Layer 4 of a small transformer language model trained on English Wikipedia (12 layers, counted from 0, width 128).
A neuron adds its activation times its output weights to the MLP's output. To switch it off is to set its activation to zero at one token and run the rest of the model.

Output weights of the MLP neurons that the questions are about. A number n stands for n times 0.0038.
n2: 23 -10 20 -9 13 -41 -14 14 18 39 5 26 1 16 -4 4 20 14 -9 40 11 -16 -21 10 20 5 15 3 -8 23 -18 41 -7 -49 41 -35 7 -20 38 -35 5 -3 -41 35 -2 19 -36 -3 36 12 26 4 2 -17 -16 -50 18 42 1 3 15 19 10 1 -12 -22 52 -9 1 -8 13 6 4 -7 11 -27 7 40 14 4 8 -17 -18 2 -21 23 17 -6 35 -5 4 -1 20 -20 2 2 22 22 -2 -4 -28 -3 12 -3 -7 -27 40 38 2 29 18 0 -7 -40 51 -37 -9 2 -11 -2 -18 27 -1 -47 39 18 21 -39
n6: -37 1 19 31 -34 7 -24 -32 2 8 18 -1 -28 -6 1 19 -7 8 14 17 16 -19 -16 -5 54 38 -33 -35 -26 18 23 20 24 -8 11 6 17 9 15 9 0 -2 -20 -12 52 4 13 -26 21 24 -16 33 -13 38 -67 -2 -25 -6 -23 -4 30 20 -13 -4 -18 26 -2 35 1 6 17 1 14 1 35 -1 -10 7 51 -8 37 41 -13 -40 31 -7 23 2 12 -5 3 19 -3 -7 6 14 -16 17 -22 -7 11 25 -18 -8 27 -11 2 19 27 5 17 6 11 19 4 -1 18 25 -5 -1 -8 13 4 7 24 14 -28 9
n34: 16 7 -40 27 29 -16 11 14 5 -38 2 -14 -27 5 59 8 26 -3 -11 21 14 6 8 -28 34 1 5 3 -3 -55 11 -18 -3 -14 -4 24 18 10 2 -23 3 -28 -8 -13 -34 -35 16 15 -34 9 14 -36 -26 -4 7 -35 55 32 35 -31 3 -16 0 27 50 -8 -8 25 -47 26 -14 2 -5 5 -22 22 -25 -25 -17 49 33 1 -22 -40 34 -6 -9 5 -19 25 -5 -34 -14 6 -27 8 21 30 -18 -3 17 25 -21 -11 -24 -14 18 1 -18 -12 3 13 14 8 11 22 -8 34 -40 10 -21 -21 21 21 -1 2 -4 -22
n91: 4 24 -12 10 4 21 11 32 -17 -13 3 10 8 9 17 -8 -26 -8 -6 -11 14 10 21 -41 12 -21 17 30 10 16 26 -1 -4 39 -15 -37 -3 25 18 9 -11 11 38 26 40 -7 37 23 -30 -19 13 0 -16 9 -32 -37 -18 30 -15 1 4 -16 -33 19 -16 -38 25 -25 3 20 -22 48 8 -20 35 -4 1 -8 -1 -31 -9 -32 56 7 26 4 -28 1 -4 46 43 1 -42 25 0 -36 -15 -1 -6 21 22 28 -5 -40 -7 16 50 -31 -41 4 -19 26 17 -33 5 -94 -17 3 -24 5 -9 15 -6 12 -4 11 7 11
n132: -25 26 -2 -7 28 5 13 -3 5 -7 -7 2 -16 -4 13 45 11 -19 9 -4 25 10 8 -8 19 13 -13 -7 -24 4 42 49 14 1 18 -28 -21 -19 -3 16 -7 -14 14 -25 23 -4 2 -1 -8 -27 2 -6 16 2 -31 37 16 22 -2 32 22 2 31 -18 -24 -3 34 43 -48 -15 47 -14 4 -15 26 -10 4 -22 -13 36 8 11 -42 7 25 -24 -23 -17 -42 27 7 9 6 1 -10 33 -29 -44 0 25 -39 28 18 -44 9 22 -6 45 11 16 37 -2 19 14 -12 -14 14 -16 40 1 11 3 36 -25 -26 31 -11 -8
n137: 37 5 -24 11 47 16 -60 5 -3 -41 18 31 3 8 14 1 20 1 -19 -16 -11 -3 3 -22 -6 12 21 33 -10 18 -27 -20 7 29 -12 16 43 25 -10 -27 48 21 -20 -35 38 6 -14 -27 -15 34 -1 -25 -22 23 -1 -36 -4 47 -53 6 -2 18 15 9 1 9 10 -21 4 -10 2 34 -9 -2 -18 7 30 -32 -18 -7 -8 -22 12 27 -18 15 -23 18 23 -3 9 -15 -21 2 -31 -31 36 -4 -35 -18 21 29 25 -3 33 -11 27 25 37 -10 -15 -9 7 17 -29 -29 -38 -12 -13 -17 1 -39 -2 -28 20 3 16 30
n142: -11 14 16 55 18 -11 -9 -21 -4 6 -12 -11 -46 -6 -6 18 24 -37 -13 17 -46 -13 7 -28 -8 -12 2 51 -4 -5 37 1 -23 6 55 -6 10 23 46 4 41 -3 23 -9 -25 -11 -23 20 -28 -7 -5 -17 17 -2 -44 16 -5 5 -27 -16 25 10 -8 8 -42 -9 20 -12 18 25 10 -3 3 16 53 -1 15 -13 6 -5 27 9 -1 -12 30 -26 4 10 25 19 29 23 -50 -66 19 10 -22 -16 23 -12 19 43 6 -2 -9 -7 -23 15 -33 -2 -3 -21 45 16 7 -8 -57 -19 0 32 17 -3 24 28 25 7 52 42
n161: 39 -11 32 -40 2 25 2 -28 13 -26 20 -14 29 27 -12 4 33 14 -33 -21 7 -5 12 44 3 -21 25 45 42 -10 6 22 9 21 1 3 27 35 2 -28 10 -7 13 45 -29 -17 -51 -12 -23 -1 51 9 6 -33 5 -13 12 -17 -11 -9 -6 2 -41 -6 -12 17 5 -12 -15 -5 0 0 8 -15 8 -30 -29 32 22 -15 6 35 -8 -39 10 -13 10 -7 10 15 -11 16 1 4 -4 -10 -19 1 -24 29 15 -18 8 -20 -29 6 6 -20 -20 -5 -9 -16 -25 -42 -48 -7 4 16 -2 15 10 24 22 -13 -25 -11 39 -2
n170: -7 -1 -31 -50 -1 6 4 6 23 0 6 0 20 0 32 12 2 9 7 -36 -64 -42 38 -2 4 -24 -9 17 36 7 -14 -34 -3 -21 9 36 -29 26 14 33 13 9 9 21 -32 10 -1 20 -28 -29 -2 2 1 5 -14 29 -17 -24 34 -16 -1 20 -19 -4 -3 -4 8 7 28 -72 6 -1 10 7 9 7 -5 22 15 66 14 20 -4 -18 20 -14 -31 3 -17 8 4 13 -16 -25 -6 19 15 -14 18 1 30 -19 24 -23 49 15 19 -17 -19 -7 7 -22 -9 2 9 -40 -15 -29 30 -13 -36 -31 16 20 -1 -31 23 21
n172: -4 -33 32 19 10 -2 -18 -29 39 10 3 -15 -23 -2 -1 -9 -11 26 -21 -21 1 15 -5 -24 8 -35 24 6 -10 -18 48 -13 17 12 41 10 -10 51 -20 23 -23 -36 10 42 4 6 34 1 63 18 4 -17 37 35 -3 4 32 16 3 -26 -20 10 -28 -41 17 -3 -1 3 -7 18 -18 1 21 29 -5 -10 -11 24 -2 -16 8 -65 6 1 -16 4 5 11 -4 -42 -7 -14 27 39 -1 -10 -3 25 1 -26 9 -16 -48 -7 24 -14 -46 2 -5 14 -41 -15 13 -32 6 12 9 -8 20 29 -36 -10 45 5 3 14 23 2
n195: 1 -15 -5 25 20 -6 -25 1 13 13 -3 -6 5 20 34 -36 32 31 29 7 24 -1 -25 7 -14 -7 20 4 14 43 -9 -15 -1 29 -3 33 15 4 2 14 -3 22 -17 52 17 -42 -50 33 -14 18 13 25 -27 -24 -2 2 24 10 18 -23 12 56 50 -19 22 -5 7 19 -1 52 2 -6 14 20 27 -39 -26 -34 -5 27 -20 -7 3 -33 3 4 62 16 -3 -4 -13 12 20 34 6 -3 -16 -26 31 6 -1 -23 -19 12 -2 -31 -4 -1 -5 -22 22 10 -23 9 -22 -2 -16 -4 -20 20 -1 7 18 10 -18 -1 26 17
n215: 5 -22 2 24 -13 -4 5 -49 -8 8 -23 -16 32 -1 12 -9 -3 -44 27 36 -2 -14 18 -1 -43 17 -20 -25 -29 -6 6 -1 -14 6 -1 13 -22 -7 -1 9 -11 11 -4 -6 1 -10 18 -11 -40 8 39 -3 -31 0 12 -9 1 11 0 -10 26 1 -16 28 -12 19 6 -38 -21 2 26 3 -4 52 34 8 -28 27 0 43 19 -8 14 -6 9 17 -22 24 -6 -24 -19 4 3 -29 9 -17 14 26 -21 19 24 15 41 10 -7 -18 20 -17 13 -3 12 -30 8 2 -47 -5 -21 16 7 14 50 -15 14 7 -18 1 8 -30
n250: -23 -22 12 2 15 -10 23 16 -11 -9 31 1 -1 6 24 2 -11 -22 -4 -21 -18 -22 -7 -38 -5 21 -2 32 -12 23 -5 -11 27 -47 33 -20 -33 0 42 7 -34 7 6 10 9 4 25 3 13 -38 -27 -3 1 27 -9 -40 29 -1 30 -11 12 16 6 -29 -9 16 -1 -28 4 -23 -1 -16 -1 0 5 4 4 -3 -15 18 -14 8 14 -10 17 -54 -6 13 49 23 16 34 15 -5 -34 -41 -13 13 -17 0 -1 32 11 -1 -22 -25 47 -21 -24 6 -29 27 -16 -9 -12 29 -7 18 -29 13 -10 -8 -12 -10 43 -33 -1 -6
n265: 26 5 4 -25 15 10 3 13 1 -30 45 -19 12 22 7 49 -23 -13 -11 23 23 -31 1 2 6 -17 -2 -2 21 -9 12 20 -8 -33 55 -26 27 -32 9 -16 -20 -15 11 -8 -2 11 -5 -26 -29 32 -6 12 -39 -1 17 23 35 -5 -6 1 9 7 -3 12 0 4 -28 -25 -54 -31 3 -11 -7 -10 -27 30 2 13 5 -8 -28 21 1 14 34 -15 5 3 20 46 -13 20 28 3 18 -19 6 17 16 32 -29 1 -14 36 20 -27 18 20 10 14 -5 1 1 -4 26 6 18 10 3 -27 0 -10 -31 -2 3 -37 -7 4
n308: -35 13 -4 -16 -16 26 13 18 44 -10 -29 -3 -14 -28 23 -23 -20 14 8 19 29 61 6 0 48 29 -18 -35 8 10 -10 9 10 37 29 -4 21 16 -6 3 -6 -8 13 -5 35 22 -19 1 -18 39 -13 -6 -4 -39 1 -1 -34 20 36 -36 -7 1 9 -15 -15 -5 -31 1 -3 11 -9 -34 -37 -19 -15 -47 -14 -13 -5 3 13 8 3 11 1 17 -14 30 9 5 -18 -36 -25 -5 -19 -2 19 -23 17 18 -22 35 2 17 24 -9 3 -9 -24 12 2 22 19 -26 -38 30 -21 8 0 -41 -11 -26 -30 15 -3 -18 13 -37
n313: -60 -8 2 5 -26 -5 -3 -28 8 -12 -26 27 15 -13 -14 -23 -9 22 -10 10 34 -13 -5 -25 17 10 26 18 4 -24 30 17 -13 12 13 32 -11 -2 -19 32 -36 36 -13 6 17 31 10 -13 -11 24 -2 29 -19 1 3 13 11 32 -4 -5 -13 34 21 4 -23 -22 25 2 5 -7 11 -15 -3 -32 -7 -9 -1 30 0 3 -14 -11 -15 5 5 -5 4 29 9 -25 12 17 9 -6 0 12 14 22 -50 8 17 22 -27 -5 3 -10 -1 11 31 -29 -1 -29 7 -3 35 7 -15 10 13 39 33 -15 -2 53 39 17 27 43

Each question names a token from some text and the token that comes next. It shows the activations a of the neurons there, in the order above. A number n stands for n times 0.3.

Then comes g, the gradient of the next token's log-probability with respect to the MLP's output, scaled to length 1. A neuron's effect is roughly proportional to its activation times (output weights . g). A number n stands for n times 0.0034.

" athlet", then "ic"
a: 0 -2 0 0 3 0 1 -3 -4 1 1 0 -1 -33 0 0
g: 19 9 11 32 -12 -41 -26 9 -18 -1 5 -1 -13 -36 -4 19 0 -27 -11 -20 4 -39 6 -14 20 -16 26 30 -12 -15 34 -18 30 -25 40 -17 12 -25 -26 2 -3 15 9 47 48 3 -4 -4 -44 -46 -12 27 -41 28 14 -25 -1 23 -29 42 26 7 -10 -39 -36 -17 -23 16 63 20 5 35 1 62 -13 12 11 -2 1 16 1 4 -26 13 23 -19 -36 -28 -30 -9 15 -27 11 -24 -5 31 18 -13 9 24 19 22 16 -38 22 33 6 79 10 5 32 -1 10 -48 37 18 -29 -1 32 -50 -2 9 -8 28 -7 -10 19 82
Switching off which neuron hurts the next token most? n132

"-", then "s"
a: 2 -2 -1 0 0 0 0 0 -1 -1 17 -1 -37 1 2 -6
g: 41 11 -48 6 17 -6 10 -55 12 -21 6 28 -11 6 -66 -2 -3 38 12 4 6 -52 11 -46 -17 23 40 -52 21 -6 1 13 37 18 -40 -49 -69 -9 28 -36 -48 -4 -11 -2 -4 20 -24 -7 -1 -3 38 -49 40 -6 20 -5 23 35 24 -8 3 11 -7 -40 -20 -2 16 -25 17 9 -31 11 -39 -22 -39 45 -21 39 14 -9 11 10 -29 -11 -19 -7 5 19 7 -14 25 -25 5 24 -1 0 19 1 -12 6 14 15 -17 -25 -10 0 34 3 -46 -54 -7 18 9 -11 -5 -33 35 -54 21 29 -51 8 8 4 -7 29 27 20
Which neuron, switched off, raises the next token's probability most? n195

"arth", then "qu"
a: 0 -1 -1 0 1 0 0 -2 0 0 -4 0 1 1 2 -45
g: 22 1 15 -45 11 -17 -27 5 -4 15 -29 25 6 -8 34 29 17 -45 14 -17 -14 18 -15 33 -20 9 -4 28 -29 -12 -11 -16 -19 14 -1 37 16 28 -2 21 18 -34 7 14 -23 -8 -41 16 -9 26 -37 26 -8 23 35 10 -10 -1 48 6 44 6 37 8 10 19 50 -13 -50 5 -22 -7 57 -2 -5 23 -28 -2 -5 -22 -48 37 36 -75 -48 17 -18 -6 29 -23 -10 -5 20 -12 9 -2 31 21 45 -6 11 -42 -42 -39 -24 6 -10 -12 9 12 -7 26 20 41 -62 -18 -29 20 32 9 -7 12 -41 -26 51 -27 -20 -31
Switching off which neuron hurts the next token most? n313

" and", then " Jo"
a: 0 0 0 0 -2 2 48 -1 -1 -1 -1 0 0 0 0 -1
g: 16 32 -37 42 14 4 15 0 -4 -12 24 29 -59 -41 -6 -22 -30 7 21 -19 6 15 -9 50 -15 9 50 34 -8 -16 29 9 27 13 -14 18 45 41 2 11 27 -27 0 61 31 27 -4 -21 38 13 3 -1 35 -13 -17 -12 -25 27 13 16 -15 43 12 -33 2 -7 27 51 -14 40 -3 26 9 8 23 -34 -34 66 -39 43 -8 -9 11 4 18 43 39 1 -12 13 2 2 9 -1 -28 -10 -36 -1 -43 -4 6 41 23 7 44 15 -22 -33 14 -29 6 -2 1 52 -18 -51 -37 -13 -2 38 -10 -7 -28 -24 23 -29 -9 -6
Switching off which neuron hurts the next token most? n142

"\n\n", then "So"
a: 1 -15 -1 1 -1 -20 0 0 0 0 -2 0 -1 0 2 0
g: 19 9 -47 -25 5 -34 -34 -22 2 23 31 40 -3 17 -1 27 -25 23 47 -21 -42 -18 21 -10 4 31 13 -47 -32 -25 9 -57 6 -27 -52 28 -33 -15 25 27 2 6 -24 -17 -28 4 4 -63 -2 -25 -41 -21 2 39 -2 -49 -12 18 -21 14 14 -16 16 36 39 13 -6 3 -10 21 -41 -50 -13 -9 17 -77 -35 18 33 -2 24 19 -9 -48 2 45 -20 -28 31 -25 15 34 -14 17 64 -10 -11 3 -11 36 3 -5 -31 12 -9 -19 29 -25 12 -25 7 8 -4 1 13 22 33 -1 -13 10 -13 -15 9 -5 36 -9 9 -12
Which neuron, switched off, raises the next token's probability most? n6

"á", then "ve"
a: 0 -1 0 -1 -2 -1 0 -3 -2 -25 0 -6 -2 2 2 0
g: -48 13 -30 -7 41 -14 10 -42 -32 -13 9 6 -43 43 19 -44 17 -46 49 -14 25 -18 14 18 17 -16 -30 18 -32 -22 -37 29 -20 -16 -19 -41 -3 -31 58 16 -8 42 -36 11 8 -8 -27 -38 -7 -6 6 10 -10 -37 21 -10 -1 -47 10 0 7 18 3 36 12 -24 40 -9 -51 13 4 36 13 7 19 -45 -10 -13 -38 1 13 26 0 13 -3 32 -39 9 -37 -17 53 -26 12 -28 -15 -32 9 11 -17 23 23 -14 15 20 -31 26 23 38 12 21 -8 3 -25 -4 -6 49 -28 -48 34 -58 5 22 -10 -23 18 -15 -14 0
Switching off which neuron hurts the next token most? n172

"ic", then " Bel"
a: 0 -2 2 1 0 1 -6 -28 0 -2 -1 0 1 0 0 4
g: -3 -43 31 28 -3 14 5 -10 -2 43 -4 29 32 4 -7 37 -34 -16 14 29 -40 13 7 -2 -10 14 17 -66 1 -2 -4 71 30 -15 -2 11 -22 -9 17 10 37 -22 0 1 9 -12 41 32 52 -3 -24 -9 -22 70 -6 -40 -44 -2 -10 48 -48 -29 -31 7 -28 46 -19 10 6 3 -16 53 -27 -7 20 -18 -7 -1 -9 3 34 9 15 54 -13 26 -21 -14 2 -4 10 -3 53 -11 -12 51 -12 6 -8 9 8 19 8 4 -28 -16 22 35 15 59 -7 24 -12 2 -55 31 10 -7 24 -9 -24 46 -1 -15 29 -29 15 0
Switching off which neuron hurts the next token most? n161

" to", then "n"
a: 0 0 1 0 -2 -30 -3 0 0 -1 19 3 4 0 0 -1
g: 31 -7 -9 -39 10 7 -25 14 -15 -10 -28 5 -20 13 8 4 -15 -14 -35 8 26 -70 -42 12 -47 -45 33 9 11 20 -35 -43 14 7 -40 -41 34 -20 -21 -21 22 -49 -9 -25 43 -32 -31 22 -47 4 10 -8 -13 21 5 -49 -8 -34 -7 -5 42 -18 8 34 -24 29 -6 -14 -7 -13 2 20 -23 -2 49 10 -37 27 -2 -9 32 -27 -28 9 -15 -6 50 0 39 -14 15 -45 -19 55 -42 -21 -7 21 9 -39 -15 -14 26 12 30 -11 19 -7 11 -17 -2 13 23 -1 -12 -4 13 -15 5 -11 -27 94 1 14 0 4 -6 -7
Which neuron, switched off, raises the next token's probability most? n137

" than", then " the"
a: 11 1 0 0 22 -12 0 -3 0 -1 4 -2 -4 0 -1 0
g: -25 11 50 -22 6 -2 5 8 51 37 -53 52 -19 -29 24 -9 13 -27 47 38 9 -31 -11 -3 36 -7 -31 -7 -35 -14 -17 -3 36 -31 -3 32 -28 23 9 38 -1 -69 33 -7 41 -2 -20 -26 7 7 -8 31 -25 2 8 31 -24 12 26 19 -14 -28 1 -41 0 -9 -22 -9 0 -27 13 19 -14 40 -27 18 17 6 -16 7 34 -29 -62 0 1 -41 -1 41 28 -21 1 5 -27 -19 -35 10 -16 1 -47 -10 -24 -29 18 2 26 -27 -5 36 -17 -15 14 -43 -37 15 -28 6 -59 -10 -24 -4 -29 -36 15 3 -20 26 33 -17
Switching off which neuron hurts the next token most? n132

"can", then "oe"
a: 25 0 1 -2 3 1 0 -6 13 -2 -3 -1 4 1 1 0
g: -26 -14 0 42 8 -40 6 -19 34 0 -54 11 21 29 37 -10 2 17 -31 3 -35 20 42 14 -29 -56 -34 -46 21 17 -28 42 18 -1 -25 16 -17 1 -2 14 -7 -41 9 -32 20 -2 -8 55 -7 15 -14 -15 -19 -29 -13 -6 2 6 14 -23 25 17 15 23 31 0 61 -14 -32 -6 18 -11 20 6 45 47 24 9 17 -17 -20 -19 11 -29 16 5 10 -13 -29 8 -4 -33 15 29 -37 -3 43 9 24 -39 -45 -40 34 47 -37 -37 -5 -35 10 12 -30 51 -17 24 -17 15 -11 19 -19 37 -38 -5 4 -44 12 34 -27 -13
Which two neurons, each switched off alone, lower its probability most, in order? n2, n161

" in", then " 2001"
a: 0 1 1 1 11 19 -1 4 -1 1 6 3 -1 -1 0 0
g: 1 5 -23 -54 9 11 -3 62 -18 -41 53 17 -40 -27 -44 -13 58 5 -53 -4 39 25 31 16 -28 -47 2 13 29 52 -24 -14 -28 -13 19 5 -17 -2 3 -2 24 18 25 51 7 23 -2 52 -26 -5 47 -35 6 -1 22 0 3 -1 22 20 33 28 -13 23 3 -12 25 -29 -19 -3 25 3 42 -2 -22 -20 6 -20 7 -29 -16 13 4 14 -54 -2 12 36 8 -5 11 19 33 38 48 8 1 -13 -1 -30 -29 9 -5 13 3 13 22 27 -3 19 44 -33 56 -17 -22 -12 21 -14 27 12 35 56 -4 1 25 18 -11 6
Switching off which neuron hurts the next token most? n137

"s", then " So"
a: -1 -3 25 1 0 0 4 -1 -1 0 0 -1 4 0 0 6
g: 29 14 -17 14 47 16 24 -61 12 25 -25 -24 -11 5 15 0 -29 4 -13 7 -4 -1 -21 62 28 -1 27 6 -52 -6 -18 1 -13 -39 -76 -4 27 19 23 17 41 11 -12 -49 25 -2 35 -6 4 -3 -4 -25 16 -7 -29 1 7 14 27 7 -16 19 -8 15 -20 5 11 41 3 17 -5 -15 -11 -23 35 -44 -31 -41 -9 44 -38 23 -49 -33 -6 19 30 36 -7 -9 21 22 6 6 23 9 -12 34 21 -12 20 54 25 1 -32 11 -12 24 -50 25 19 3 23 -44 -21 28 6 69 3 -5 -25 28 -22 46 -33 -27 13 0
Switching off which neuron hurts the next token most? n34

" amount", then " to"
a: 47 0 0 0 -1 0 0 0 0 0 5 1 24 -1 11 48
g: 37 1 4 -25 34 -26 -17 -38 -20 6 -20 -1 -9 17 29 -4 -31 -26 8 17 -1 61 16 29 30 7 50 -34 25 -7 14 2 33 24 61 -9 44 -23 21 -18 -21 0 4 13 -37 -24 9 52 0 -5 56 31 1 26 -14 -14 -10 5 20 10 -41 -17 4 10 -3 10 34 -25 -15 4 4 -29 13 -36 1 0 -23 36 11 -8 -37 33 -11 -3 -40 5 -16 39 -27 22 53 -47 -40 -10 -41 7 15 7 24 23 62 -1 -21 -1 -10 -36 11 13 -12 -18 -10 21 5 48 -28 36 -33 14 -15 18 38 29 -17 -48 -33 29 9 -32
Which neuron, switched off, raises the next token's probability most? n313

"el", then " Duc"
a: 0 0 1 3 0 0 2 2 0 1 -1 2 11 -1 -1 1
g: -16 -11 -7 33 57 -17 37 34 4 9 -13 27 12 39 38 6 1 31 41 -29 -35 13 46 8 -2 16 -13 5 19 -45 -5 29 10 15 -7 -19 46 32 10 24 -7 -61 -18 6 9 -5 -3 -65 17 -9 31 -34 34 17 -19 -32 -8 8 9 -18 -9 5 -2 10 -34 26 -10 45 -10 -39 59 85 23 -17 30 12 -26 -9 -50 -6 -40 19 -5 -18 -29 -5 5 -22 0 -24 -8 22 2 5 -24 -38 9 -33 4 28 -13 8 18 17 35 -26 53 15 6 -23 -17 7 23 -31 -19 -18 19 21 60 -7 16 28 1 -6 20 4 4 -7
Switching off which neuron hurts the next token most? n250

"e", then " deleg"
a: -1 1 1 1 1 0 -28 -27 0 0 0 1 -1 -2 0 -1
g: -26 -37 37 30 10 -14 -3 4 -36 7 -16 15 0 -8 2 49 27 -9 -10 33 35 24 11 -6 -56 -4 17 -10 -22 2 10 8 13 50 -29 -15 15 0 -46 -24 -19 -34 43 -64 -46 -2 -8 -42 18 -23 3 64 2 27 16 12 14 18 7 -33 23 -18 1 -2 2 2 43 16 -5 -11 -23 57 35 6 -18 7 -7 -6 -63 5 -2 -23 60 11 22 21 5 73 52 10 37 -4 7 -12 3 -18 34 -16 -24 20 -14 12 -17 -7 8 14 17 29 -22 10 40 14 -1 46 16 -17 -16 4 -23 -1 20 34 6 -5 4 -51 30 11
Which neuron, switched off, raises the next token's probability most? n142

" Pil", then "ip"
a: 1 2 0 0 0 0 2 -1 0 -13 1 2 -1 1 0 2
g: -24 33 19 -26 -1 25 26 -22 -13 34 -18 34 -36 7 -21 -34 20 -38 20 -16 -6 -6 29 5 2 30 37 7 2 42 6 -1 -25 26 17 48 15 -24 -14 3 14 19 6 -25 -23 14 -42 10 -43 10 -4 -24 24 -14 8 -24 -24 20 5 -10 -20 10 -33 -24 53 4 28 32 9 -23 -41 19 -28 21 -31 -2 5 9 14 28 -2 -13 -31 28 -22 17 6 9 -60 73 6 29 -35 2 36 26 -18 -14 15 -22 2 -11 46 19 -49 49 17 5 -4 10 27 -21 9 -23 44 14 -15 55 -44 -2 9 1 -60 53 -20 -36 2 -11
Switching off which neuron hurts the next token most? n172

" Philip", then "pin"
a: 0 0 -1 0 -2 -1 1 -1 -1 2 2 -12 -1 0 -1 0
g: 20 21 -23 -9 -2 -5 -50 -9 24 -1 -7 6 8 -41 -50 -10 32 68 43 -39 -10 6 -21 -4 -4 -10 -37 23 24 10 -8 -51 3 -11 -43 -21 35 -12 -3 42 7 19 -1 -32 -15 14 -60 31 -53 -6 -57 49 -6 14 -16 13 -11 -42 -22 -6 24 -10 8 -22 16 17 -3 30 12 7 -35 -1 18 -14 -27 -5 47 11 32 -12 1 -7 59 -7 -39 30 -24 18 -38 7 -2 -41 -53 -17 -4 16 2 -3 3 -21 -24 -36 -10 -19 42 -3 43 -33 35 -21 -1 -7 -30 1 -9 -8 10 27 -16 -33 -20 -10 -28 5 16 -48 19 11
Switching off which neuron hurts the next token most? n215

"=", then "="
a: -1 -4 0 1 -1 1 2 -1 1 1 -7 -1 -44 -2 -1 0
g: 16 -27 73 -14 21 5 49 12 51 -5 12 -26 1 -28 -2 -11 -3 -40 -47 15 2 18 -22 -16 8 -24 14 -17 19 20 13 69 -8 6 22 -32 66 7 -56 -45 -56 -3 31 32 8 13 32 13 -17 54 16 23 10 7 -7 24 21 -14 12 -57 -20 -25 11 -21 -12 -1 27 17 61 -9 47 -16 2 30 5 26 15 -17 -18 -12 -15 3 15 28 31 -23 25 -23 -9 48 5 -18 -49 45 -19 26 22 -18 13 1 -23 -18 -24 45 2 10 0 12 15 12 -7 -1 4 -18 -20 -28 -18 -12 -23 -15 19 24 -7 -12 0 3 -38 3
Switching off which neuron hurts the next token most? n250

"up", then "ti"
a: 0 0 0 -1 -1 -1 0 -5 -1 0 39 1 1 4 -4 -19
g: 7 4 -25 -5 -2 4 14 -7 14 29 17 22 62 -1 16 -40 -44 -5 31 21 7 -26 18 17 -13 25 31 12 -24 -24 42 -64 3 -25 -13 33 -16 -32 -6 -16 49 -1 -10 -19 39 3 -22 -49 33 -21 -48 18 -9 -20 -1 -3 27 3 0 27 28 4 27 21 19 45 -22 38 -22 6 -40 1 -23 -5 -17 27 -11 57 -3 1 -13 32 -3 -17 -2 53 16 -52 22 17 -15 -20 7 -7 23 -37 12 -5 52 52 2 -9 -36 -6 34 -2 -53 4 20 20 0 20 -9 6 -11 -12 21 23 47 -19 -45 44 33 -20 34 -4 26 5
Switching off which neuron hurts the next token most? n195

" of", then " su"
a: 21 0 1 20 0 -24 1 -11 0 1 0 10 0 0 -1 -2
g: -5 4 -43 5 -5 33 27 -9 -46 -15 -3 -2 43 -15 -15 7 -56 -17 5 -28 -6 -25 -17 -46 0 -4 59 -26 -3 -21 -2 -1 -18 55 -29 -20 -6 9 -2 -6 -38 -12 25 -9 7 -16 30 3 -29 -44 -8 -5 19 44 -21 13 -3 23 26 -32 -22 -27 0 37 -1 67 11 34 -28 -5 -12 4 4 -10 36 -4 -22 8 21 73 -42 -3 27 10 27 46 28 -21 -57 57 -4 -3 -48 -37 11 -20 -1 7 -20 -19 -37 -21 8 -34 -52 12 27 -37 -11 15 -1 -11 19 11 16 31 11 -21 -19 -10 -30 1 -26 8 -29 -17 8 15
Which neuron, switched off, raises the next token's probability most? n2

"on", then " is"
a: 19 0 -1 -1 1 -3 0 0 -2 0 -2 0 -10 0 -3 3
g: -75 13 -17 -34 21 21 14 -8 -2 -19 -44 30 -27 -11 39 18 -28 -33 -19 27 39 9 4 -37 40 -22 21 16 -25 39 22 -20 41 19 5 -56 -32 -9 71 -4 3 35 -16 37 41 16 -7 24 -23 35 -21 -6 17 -8 23 -4 6 34 13 -51 -30 25 4 24 -7 28 -26 -67 2 37 -18 -25 -5 12 -8 -45 -4 10 1 -3 -6 6 -15 0 -25 -9 28 -54 -27 0 -24 -11 2 -16 -41 45 8 9 -6 -3 -3 -13 -19 2 18 -42 -16 -43 0 6 -10 -29 -8 29 8 6 -2 -13 28 10 -55 -19 1 20 9 -14 -36 -20
Which neuron, switched off, raises the next token's probability most? n250

" at", then " its"
a: 2 15 0 -21 10 0 0 -1 0 1 18 -4 -3 0 14 0
g: 37 -12 1 -49 11 -8 -37 -38 -8 -41 1 -6 30 -36 0 4 0 30 -18 -48 34 -27 -50 1 36 -36 6 -18 46 47 -28 -7 -14 18 1 0 -11 2 -55 40 -52 -32 29 -18 12 18 11 -2 -6 -9 -12 -21 3 34 23 36 -19 1 -7 -19 2 -24 -21 -12 34 -16 24 -29 -1 -33 -4 14 1 19 -43 -49 -28 33 -8 31 22 -41 -4 5 -36 34 1 8 -11 23 -16 -41 25 11 -7 14 25 19 -18 48 -29 -34 1 -5 -16 9 10 -61 -14 -36 -41 44 14 8 -11 45 5 21 -24 -13 -41 2 -15 -10 25 -3 45 16
Switching off which neuron hurts the next token most? n308

"e", then " Sports"
a: -1 1 0 1 1 0 -22 -28 0 0 1 1 -1 -2 0 -1
g: 13 -38 -1 -40 17 27 17 -8 -1 -19 -2 -18 -4 -34 23 -7 -15 2 12 -3 26 14 19 38 -46 10 8 -51 13 -37 -45 25 -13 -37 11 3 3 3 -41 5 9 1 61 -24 3 -3 35 -14 55 36 16 -21 18 -28 11 -6 42 -3 -13 12 -26 1 -10 -15 16 14 -16 3 -12 1 -19 41 -25 1 22 -29 -1 -3 -8 -43 -10 -39 -18 -9 45 4 -55 -33 22 -30 -19 -63 31 23 -40 -10 -1 14 39 0 -22 70 -4 24 -4 25 33 -35 -16 25 6 -35 18 1 -2 21 -52 32 -8 37 -6 -17 58 13 -3 -36 -10 32
Switching off which neuron hurts the next token most? n142

" di", then "ox"
a: -1 2 -1 -1 0 1 -1 -1 -2 0 0 -1 -13 0 16 -1
g: -19 -6 24 19 -28 -24 21 -55 25 -19 -31 12 -21 -16 22 35 10 -10 21 17 2 38 39 -5 19 -40 -36 -3 14 1 -23 0 3 17 -7 -18 -38 -22 24 7 -22 -6 3 -39 10 18 -6 40 -34 24 14 -7 32 24 7 -12 -10 0 13 26 3 46 22 -19 8 -32 -20 -35 -3 54 5 0 1 -36 -17 37 9 -28 19 -25 -12 18 -19 -3 -38 1 -5 89 8 -20 -71 -55 -30 32 21 28 -16 -24 -32 -44 17 -30 -16 27 -17 41 -6 -12 26 5 29 -55 21 -54 38 -10 -8 5 -6 27 19 0 -18 -17 26 -16 14 -7
Switching off which neuron hurts the next token most? n308